Layer 4 of a small transformer language model trained on English Wikipedia (9 layers, counted from 0, width 64).
A neuron's activation on a vector x is SiLU(gate . x) times (in . x), where the dot is the dot product.
The model reads these tokens: " she" " has" " the" " ev" "id" "ence" "." " D" "ev" "a" " is" " the" " most" " in" "fl" "u" "ent" "ial" " p" "erson" " in" " the" " reg" "ion"

The vector x that enters this layer's MLP at each token. A number n stands for n times 0.022.
0 " she": -37 -4 43 34 6 -3 5 3 -9 -36 47 9 50 -5 -2 35 42 -10 -2 -50 -15 5 -21 -6 12 -11 10 -27 31 -33 27 19 -26 -2 -11 -11 -41 -41 9 40 -36 10 -7 -25 -10 25 -17 5 -23 15 3 33 7 5 13 -25 11 71 38 15 33 1 -11 19
1 " has": -47 -55 25 53 -7 14 15 19 0 -29 29 18 26 -2 27 29 14 -25 -1 40 5 -1 -1 -5 -10 -2 3 -11 15 -28 20 34 17 -30 -7 -9 -61 -33 21 24 -3 7 -2 -12 -15 19 -5 10 0 45 35 36 17 1 17 -14 11 23 17 1 21 25 -7 35
2 " the": -94 -43 23 -3 -10 25 1 41 9 -26 5 -5 13 -20 -1 -10 35 0 14 7 -24 -29 -7 -16 13 1 10 -10 15 23 13 -2 15 8 10 -16 -40 -26 -14 -7 -1 24 -2 8 25 0 -26 14 -42 44 5 29 17 4 -11 -12 4 -2 2 10 33 -3 -12 5
3 " ev": 2 -26 -11 -1 20 10 40 28 -43 -28 34 21 -9 -19 -31 29 -15 11 -23 -2 10 38 -2 17 11 -1 -13 68 -5 -41 -7 25 -2 14 -9 17 -30 17 -37 9 8 -18 -11 8 -14 -21 7 31 23 -6 15 39 28 7 -1 -40 1 42 12 -6 49 1 3 -21
4 "id": -43 -37 -17 -22 37 -20 14 -2 1 -13 36 15 -41 -15 -19 -53 -34 -11 3 36 -6 30 28 -8 25 -13 -15 31 12 25 12 -3 -3 -50 26 32 -14 1 -9 -47 -7 -25 -25 -38 -24 8 29 15 9 26 8 37 -41 14 -20 -39 -4 37 31 -48 2 5 -11 11
5 "ence": -62 -6 18 -2 16 -7 -2 3 23 29 11 14 -22 24 -36 7 27 3 -8 -11 0 47 -6 -5 -5 -9 -8 2 -7 -11 -4 -34 4 -19 -4 5 -82 10 45 0 12 22 6 31 1 -8 38 -6 4 37 5 24 6 -27 -16 4 14 2 14 -12 17 -12 3 -7
6 ".": -76 -27 1 36 31 -30 -39 10 11 4 -30 -4 -25 10 38 9 -20 -13 -19 -6 11 24 29 30 -8 -14 4 -19 -5 1 9 -14 -29 21 -30 20 -15 55 -15 2 6 40 -23 49 6 -23 -19 38 6 26 31 29 -33 -9 -4 4 -5 11 -4 -3 35 -18 4 -1
7 " D": -59 -13 0 -10 23 62 14 -9 -64 -23 -6 -4 -3 -11 -7 11 -2 0 9 -4 19 13 -14 8 10 -5 8 -4 -14 -9 2 -3 -5 0 9 -5 -23 5 -17 -15 2 9 2 11 19 -8 -14 20 -17 -15 12 18 10 7 -9 2 17 14 0 -26 12 13 -13 -1
8 "ev": 13 -8 85 -7 -11 -18 66 20 -9 -5 -5 9 17 -24 -34 -13 -22 13 1 -21 27 27 -20 9 -1 19 1 -10 2 -47 -5 8 -4 28 -49 16 -45 34 -20 -14 28 32 0 -15 -1 1 8 -10 -19 -30 -8 24 -20 -4 13 -29 20 46 6 -4 25 49 25 -46
9 "a": -47 59 0 -1 2 -13 -7 -36 2 -2 -6 42 -8 25 1 2 -24 -24 0 -13 -22 46 32 -28 16 1 13 -3 -8 -19 -30 -6 -1 -29 6 -2 -54 25 21 4 32 13 13 29 -26 47 -5 23 -24 42 -22 5 0 -3 16 -5 21 29 6 -23 35 45 9 -28
10 " is": -36 -62 28 41 -17 10 16 31 5 -41 17 42 -14 12 34 -15 10 -23 37 15 -4 -9 -3 -4 -14 -26 -17 17 9 -21 -1 30 27 -25 15 16 -44 -18 11 5 8 4 -16 4 10 7 -12 -6 19 12 57 7 -4 -25 27 -40 -3 5 20 -28 29 26 -8 51
11 " the": -92 -44 26 -1 -11 25 4 42 12 -24 4 -5 11 -22 6 -17 39 0 21 8 -22 -24 -8 -15 9 3 14 -5 14 25 10 -1 23 8 13 -15 -41 -31 -7 -9 -1 17 -4 13 33 5 -28 16 -35 37 7 26 15 1 -7 -10 1 -5 0 5 37 2 -9 12
12 " most": -41 -32 26 13 -3 11 0 41 14 -14 26 9 15 8 34 -9 9 1 68 -28 -2 19 -25 -14 -26 -25 -12 49 -53 3 28 25 -21 -28 -29 -12 -44 -6 14 0 -1 24 53 33 -1 6 0 -17 -4 29 -3 30 -6 -11 -35 -32 -3 15 8 6 18 -1 1 39
13 " in": -62 -66 -18 5 -7 51 17 54 -4 -29 -8 2 1 -3 16 -9 15 -27 -15 -12 -23 -20 -10 9 -1 -11 10 38 4 -7 9 -7 6 11 30 15 -50 10 -18 -4 -2 -8 -19 21 25 28 -11 19 2 -2 -14 -24 6 11 23 4 -7 -15 -3 -11 1 37 14 16
14 "fl": -4 12 -15 -19 28 -24 16 22 -40 -15 3 -25 -44 -20 -11 -21 2 11 -2 -3 -25 1 -5 -16 1 36 -34 44 -14 -35 22 -44 -15 2 34 -30 -34 -32 -23 -1 16 -3 25 -24 3 -18 -12 -30 -4 -13 29 21 -4 19 -54 22 12 3 -3 -1 73 27 1 10
15 "u": 10 4 20 -52 50 -36 -44 -13 -20 -3 13 -11 -1 -20 -14 -4 -41 1 -44 1 -8 -7 13 -5 -6 13 12 52 22 34 -14 14 -18 -14 11 -27 -10 -20 -5 10 10 -49 -4 31 -20 37 32 15 -8 21 -11 9 -71 1 44 -28 17 -6 -9 11 64 41 -5 10
16 "ent": -34 -3 27 -30 35 -13 0 26 -7 11 -11 -31 -17 -6 -26 9 -1 -2 31 7 19 33 14 21 -6 12 -14 -4 47 -9 43 4 -23 -87 -20 24 -43 17 23 21 -28 13 28 5 -39 -34 16 0 34 39 -21 38 -14 -1 -3 -11 33 8 -8 28 -5 0 20 18
17 "ial": -32 6 -38 -30 5 1 -13 16 20 24 -17 -17 9 27 -20 -5 32 -29 -4 -30 2 32 3 4 2 15 -1 45 7 -18 1 -4 9 -18 -14 7 -71 24 44 1 19 21 5 -8 -29 -36 32 -4 -28 54 14 16 -30 1 -49 8 39 -6 -12 26 17 13 -1 -12
18 " p": -30 -18 -6 -9 29 34 -12 -2 -73 -8 14 -8 -51 -23 -12 0 -1 -6 13 -36 -3 17 -16 -4 5 -6 -21 19 -17 -16 -15 -4 -19 -10 0 0 5 8 -30 -20 -13 -7 0 -18 18 -8 -27 15 -10 -2 7 16 21 -6 13 1 22 -20 3 -5 16 5 -16 1
19 "erson": -75 -52 38 30 9 8 7 0 -3 -4 36 -27 -23 -20 -37 32 -8 -11 -48 18 -30 11 23 -8 -22 14 -15 7 -8 16 -1 5 -45 24 -24 11 -37 -1 3 -3 -2 6 4 19 -56 -3 34 -15 11 -31 -2 9 1 -33 5 12 -41 8 26 30 -14 28 -7 -9
20 " in": -63 -63 -23 5 -2 52 20 53 -4 -26 -13 3 0 1 12 -7 14 -27 -16 -13 -27 -18 -12 11 -3 -12 7 39 1 -3 8 -10 4 13 30 16 -52 9 -24 -6 -6 -4 -15 15 25 23 -10 17 -1 0 -13 -23 2 10 23 6 -10 -14 1 -14 -2 37 14 15
21 " the": -89 -49 16 -9 -7 26 -1 48 9 -19 -7 -5 4 -20 3 -14 28 4 6 7 -26 -21 -8 -19 14 6 12 -2 9 27 3 -8 16 14 15 -12 -47 -20 -17 -8 -2 21 -2 9 28 4 -27 18 -44 47 -4 21 12 3 -10 -9 -6 -8 -6 4 32 5 -3 2
22 " reg": -51 -40 -12 43 14 2 -21 4 -53 15 25 -28 2 -10 23 8 -11 -31 -19 41 13 5 -5 16 31 10 -23 54 18 16 -3 10 -15 0 -13 -8 -24 6 47 -15 -12 -3 26 -19 -21 5 -7 -5 4 -15 13 36 26 -28 -4 -2 7 -12 24 -16 4 11 0 12
23 "ion": -22 -8 -2 32 -2 15 -42 28 -4 23 -12 -9 -39 -33 -32 19 12 -15 -38 -18 52 25 -1 -14 0 19 -14 24 -4 -11 -7 -6 23 11 5 -2 -85 -1 28 5 3 3 13 22 2 -2 18 -22 2 38 6 18 0 -27 -14 31 -16 4 -13 11 -7 3 -26 6

Each question shows the input weights of one neuron of the MLP. A number n stands for n times 0.01.

n113 gate: 36 -13 7 -28 -28 7 -16 -33 58 27 -25 -34 -21 4 8 4 -26 -37 2 30 -8 8 17 2 15 -28 -44 -2 -15 -28 10 10 -15 21 30 2 3 17 -44 6 -8 -12 -25 -45 14 -43 -12 24 -22 -3 28 -17 23 18 4 -11 5 36 -14 34 -29 20 -21 -33
n113 in: -20 -24 36 -18 -18 1 18 -8 17 5 30 22 20 12 24 12 -21 -15 31 0 -6 9 30 -21 1 10 -51 -21 0 13 -8 -9 -15 -6 2 37 -4 10 28 -7 24 -23 -7 -17 11 -2 -15 12 -15 14 -50 13 50 16 -52 5 22 -11 -28 10 -7 -9 7 15
Its two highest activations, in order, are on tokens 15 "u", 23 "ion"

n51 gate: 7 4 -7 -6 -9 -8 -16 -15 -9 7 16 4 17 -21 -5 -6 50 5 33 -15 -32 23 -8 17 33 -20 -53 -15 0 -13 -2 7 12 -15 -17 25 -18 -23 5 19 13 -25 42 -24 -6 -11 -1 33 7 -7 15 -4 20 42 -3 4 25 25 15 -21 11 6 -11 15
n51 in: -13 18 -39 3 9 28 -15 -2 -16 -21 27 1 -3 11 -20 56 -6 -21 -3 31 -7 -2 20 -25 6 3 6 36 -45 -15 52 33 28 28 1 -19 0 -8 -8 -25 5 -14 -12 1 -5 13 11 -4 1 22 10 14 -14 -18 -19 -6 -4 -4 48 -25 14 -6 -5 -11
Its two highest activations, in order, are on tokens 3 " ev", 1 " has"

n91 gate: 18 1 7 10 -32 -35 30 9 18 25 -5 -6 -1 23 4 -17 -14 -23 -4 -26 41 33 16 28 -5 8 -1 23 -33 15 -8 -15 33 37 3 23 -1 23 -17 -5 -17 32 -4 9 10 2 -19 -21 -11 -9 -44 5 -22 -1 1 18 -20 -46 27 -1 -13 1 -17 26
n91 in: 52 22 25 1 -27 10 -16 7 -8 -51 -9 8 -20 -11 20 -4 11 -37 -15 10 -1 25 0 -1 -10 -11 10 -15 -6 -1 -14 -41 9 1 19 3 -23 -30 4 -11 -24 -12 17 -16 12 3 -14 0 4 -2 32 -21 -10 1 0 1 -8 17 -7 3 -5 -7 29 -23
On which token does it fire most, and how strongly? 16 "ent", at about 0.29

n9 gate: -9 -18 -9 -46 -22 -13 14 -12 28 -8 0 13 16 -26 16 -2 -27 11 -17 17 28 3 -16 24 -28 45 15 16 42 -17 -42 13 -4 5 5 -42 10 6 8 -27 20 -21 25 2 13 22 6 3 -32 -30 1 13 -21 -47 13 -4 -13 22 -41 -1 -35 9 -27 4
n9 in: 8 9 9 20 2 20 -20 -11 2 16 -7 6 -10 37 4 2 17 -28 11 6 -34 -16 -16 -5 -7 -17 13 13 -12 -16 -48 -9 19 0 -6 21 -1 27 10 -1 -14 -8 -18 -29 26 -12 4 41 15 -1 0 24 -37 -25 -16 44 -5 -27 -15 18 -2 -7 11 -31
On which token does it fire most, and how strongly? 0 " she", at about 0.37

n123 gate: 0 -10 -52 -19 -33 -27 52 11 -7 43 -38 14 31 -25 -3 29 -26 15 5 5 27 4 -2 -28 19 -30 -3 -10 8 -27 -33 -15 -21 -3 24 0 22 40 1 -23 -26 37 -16 -15 -3 4 -10 28 28 -9 30 3 12 -5 -6 6 -6 -17 37 -7 -3 -24 -42 28
n123 in: -20 22 -11 -40 -10 3 -7 -6 6 6 -12 -20 7 4 12 18 -9 28 21 -23 -8 14 15 -17 -5 -2 1 3 0 -21 1 -34 -24 18 -7 -25 -28 12 -23 -21 -45 -16 8 -10 3 11 25 4 -2 2 -24 -11 20 -27 19 12 -29 -19 66 -4 6 -11 -46 -1
Which token does this neuron like most? 1 " has"

n77 gate: -13 -18 -12 -23 -20 -2 2 -13 -3 24 8 29 -20 4 27 -71 11 12 -15 32 -11 -30 -25 -37 23 -5 40 28 -14 23 21 -9 -12 25 -8 -1 13 -6 -25 -11 -14 -4 -8 -11 -19 32 -23 12 -29 -18 25 11 -25 -6 -47 17 -13 31 19 19 -19 -15 3 -12
n77 in: 5 16 43 -4 -11 -6 -19 32 -21 15 -8 11 -8 -11 8 -19 -21 -28 13 -31 -10 18 -4 -19 3 -9 56 -7 -2 -19 -17 16 -15 -13 -15 9 0 -17 1 32 -9 11 11 -4 14 -11 -10 33 1 -6 -7 -24 -28 -22 -52 -18 -18 18 -12 0 -7 57 12 45
Which token does this neuron like most? 12 " most"

n48 gate: 4 26 -16 -20 -23 2 -26 4 -9 2 -2 14 55 9 11 24 -19 21 4 -13 -3 -26 5 -21 12 -13 -3 -52 -14 -26 11 -3 -8 -35 19 47 3 -19 13 -9 -11 2 13 4 -44 -63 -4 3 -5 -26 3 -7 -17 -21 -7 -32 1 -25 -33 28 -42 -7 -9 22
n48 in: -15 23 -22 30 21 25 2 -1 -9 -30 30 -13 -20 -29 -3 -11 -30 26 -13 -6 -17 3 -16 -4 17 -39 3 -15 13 22 33 -19 -11 -15 -24 9 10 -32 3 -24 7 -8 -7 35 11 -23 -15 19 -4 29 44 25 -31 -14 7 7 -17 25 -37 -8 -29 8 1 7
Its two highest activations, in order, are on tokens 16 "ent", 8 "ev"

n127 gate: 38 -20 -10 -3 24 -7 -10 18 38 24 -9 34 37 -18 47 -16 7 8 -19 -49 -7 -12 -49 -7 1 -13 0 5 -5 -9 0 26 9 17 -4 -11 -1 51 2 33 -40 6 15 5 -13 38 -33 -16 -34 28 3 7 17 -15 33 -17 -14 -12 -5 -18 -3 -10 -26 -18
n127 in: -12 6 -34 36 -8 -32 -32 -9 41 21 21 43 9 17 17 9 7 12 -22 -10 -14 18 -8 -21 21 -8 -13 -5 -4 20 -22 -29 -20 35 23 2 24 -12 -18 -12 12 5 37 -9 5 6 10 11 11 -13 21 -31 -33 -10 -5 11 -12 38 18 28 3 22 1 20
On which token does it fire most, and how strongly? 16 "ent", at about 0.67

n5 gate: -7 -23 -29 15 25 -13 13 -7 -11 1 0 -3 -21 28 4 -24 15 5 3 21 -2 30 8 -1 3 18 20 7 8 6 -32 -31 4 26 30 -5 -8 -16 36 8 -17 -17 27 -3 -36 24 -28 -2 34 0 -2 23 9 -10 5 -17 -33 17 37 -2 -17 -2 -40 -17
n5 in: -21 3 -24 -32 23 1 -8 -2 -31 18 18 12 12 -5 -4 -20 34 -30 21 10 7 -16 15 -9 -5 -29 -28 7 -3 31 -20 13 26 15 0 -17 18 0 -7 -22 -20 -30 15 -16 3 32 -19 -15 4 -10 19 -22 9 21 -21 19 -21 18 17 -4 3 -25 -18 -42
On which token does it fire most, and how strongly? 4 "id", at about 1.4

n61 gate: 8 6 -32 17 10 -41 14 -7 -30 -7 4 -41 1 34 -1 4 9 1 -18 25 0 -2 -22 -28 -41 -31 -17 21 -7 29 -1 1 20 16 -45 -17 -4 -6 8 4 -22 -25 37 -9 9 0 -8 -8 -23 10 24 -23 -44 3 -10 1 -20 -11 38 14 -14 -21 32 10
n61 in: 9 -3 -25 4 17 -12 -11 4 -13 8 -29 -12 -8 6 -8 8 31 6 -36 11 15 6 2 -7 -8 -15 -32 -32 -2 -15 23 2 -7 6 19 -14 27 -33 -1 2 -23 11 -1 -12 22 -3 12 31 -11 3 54 -8 -7 -23 43 -25 2 37 31 31 -18 5 10 17
Which token does this neuron like most? 9 "a"

n12 gate: 14 -23 -1 41 -19 -21 -7 -23 0 -5 -37 22 5 -9 -25 -3 5 18 -29 20 25 19 36 8 -42 -1 -39 -24 -38 9 29 13 5 -15 -37 41 -8 61 8 27 18 3 44 2 -13 35 -4 5 -19 -5 -23 -4 1 21 -2 -5 38 7 -13 -11 -44 15 9 -31
n12 in: -2 -18 3 -10 44 -5 37 -8 21 6 -18 -32 22 -5 35 1 -22 -17 6 10 -23 -17 28 4 4 4 8 -15 -7 -8 22 -24 17 -38 -22 2 -12 19 -10 -4 -2 -34 5 -39 2 -2 -8 -16 10 -10 28 38 2 27 -17 12 9 19 42 -10 5 54 -17 -26
Its two highest activations, in order, are on tokens 8 "ev", 16 "ent"

n49 gate: 54 -12 17 -22 8 0 18 -38 10 3 -34 -7 32 -55 -8 27 23 34 18 -37 1 14 -3 18 28 3 6 -30 6 -18 -16 -3 -20 23 32 -45 4 -16 -20 -6 -3 -24 42 -6 27 -11 6 -26 4 7 20 63 5 -19 -16 15 2 3 -18 40 20 -2 4 13
n49 in: -2 -8 -7 19 27 -5 5 -20 11 -11 0 -22 23 -15 22 -25 6 -33 32 -34 26 15 -7 17 18 -2 34 -9 -38 -16 -16 0 -13 11 47 -9 9 -27 -16 1 -9 9 -11 0 -10 -28 34 -9 -19 54 6 23 -35 -4 -22 4 32 -21 11 0 -4 16 -16 -13
Its two highest activations, in order, are on tokens 14 "fl", 0 " she"

n71 gate: -14 -46 10 -4 8 -18 26 -30 -8 46 -28 16 -22 -16 2 8 34 19 -21 30 -8 22 -7 -18 -8 -5 13 -32 3 -14 -29 13 30 -28 2 3 -4 -6 -21 8 24 19 5 10 -10 22 -24 22 14 2 36 2 11 23 -27 24 -24 -22 15 42 10 24 17 17
n71 in: 5 -3 -32 -29 -19 26 -7 45 19 4 6 38 -16 -20 -11 16 -24 10 16 3 1 -10 7 2 21 -6 39 -35 7 -10 0 23 -29 -2 -23 42 -9 20 36 20 7 -21 -13 -33 -11 -11 13 9 -7 25 10 19 5 -11 -5 -6 -7 -2 -3 6 0 -19 -4 21
Which token does this neuron like most? 1 " has"

n6 gate: 23 -1 -27 26 -21 2 -27 -8 -23 -30 -6 -14 -8 -20 -8 34 -17 11 -30 19 -8 -17 -5 6 -24 28 13 -1 -52 0 -36 -27 -4 3 -38 -18 14 29 -9 16 -11 -3 8 6 -38 7 1 -12 -49 -42 31 5 -29 -27 24 -22 9 -7 11 29 -8 13 -29 27
n6 in: -11 34 -35 26 -34 -10 9 7 -1 -35 -8 44 -1 -18 -10 0 0 -11 -38 39 -40 4 19 1 -18 -8 17 -25 -23 52 -5 -11 12 -9 -13 -2 -10 -23 -22 -5 -2 24 12 -37 -13 25 -23 11 -16 8 25 1 -14 -13 -8 -35 -7 22 7 32 -19 -13 -9 4
On which token does it fire most, and how strongly? 19 "erson", at about 0.97

n7 gate: 30 -16 -48 -9 -19 -27 17 8 -34 35 11 19 7 19 33 -37 -11 -29 14 20 -44 20 -5 -5 27 -5 0 31 -8 -8 19 35 4 -9 -5 29 23 5 15 4 24 -16 -22 4 38 41 -44 -9 -47 31 -11 -4 -9 7 -17 15 15 -14 -24 25 2 9 -1 51
n7 in: 31 5 21 -16 40 -4 2 6 -2 -7 -26 -23 13 10 6 -31 -30 -24 14 -29 5 -28 -4 -2 -8 -33 1 12 30 -41 4 -9 15 1 -4 13 8 -19 -20 27 -5 -9 -11 -8 -40 -33 -28 -3 -15 -9 18 0 -23 43 -7 -9 -10 -12 -11 -10 -2 -5 -23 -5
On which token does it fire most, and how strongly? 5 "ence", at about 0.48

n45 gate: 38 -10 -54 3 -26 -14 51 39 -22 -15 10 -20 6 -37 8 -12 -5 3 36 22 -5 -23 9 -21 12 -16 -7 -8 -42 48 46 0 12 -1 14 -30 40 12 -1 20 22 -29 -24 -32 -3 -30 -6 -8 -35 4 6 17 -54 25 37 27 9 -6 2 10 -33 -12 -7 15
n45 in: 12 -6 6 1 22 3 -11 -2 -15 -5 -50 22 -35 10 -6 56 -26 3 -16 4 9 -42 20 28 -19 -6 1 44 -4 21 39 -22 -16 7 11 -13 -9 -10 -3 -5 7 2 1 0 6 10 -44 31 27 8 25 -13 0 -7 25 43 6 -13 -9 -49 11 2 47 -22
Which token does this neuron like most? 0 " she"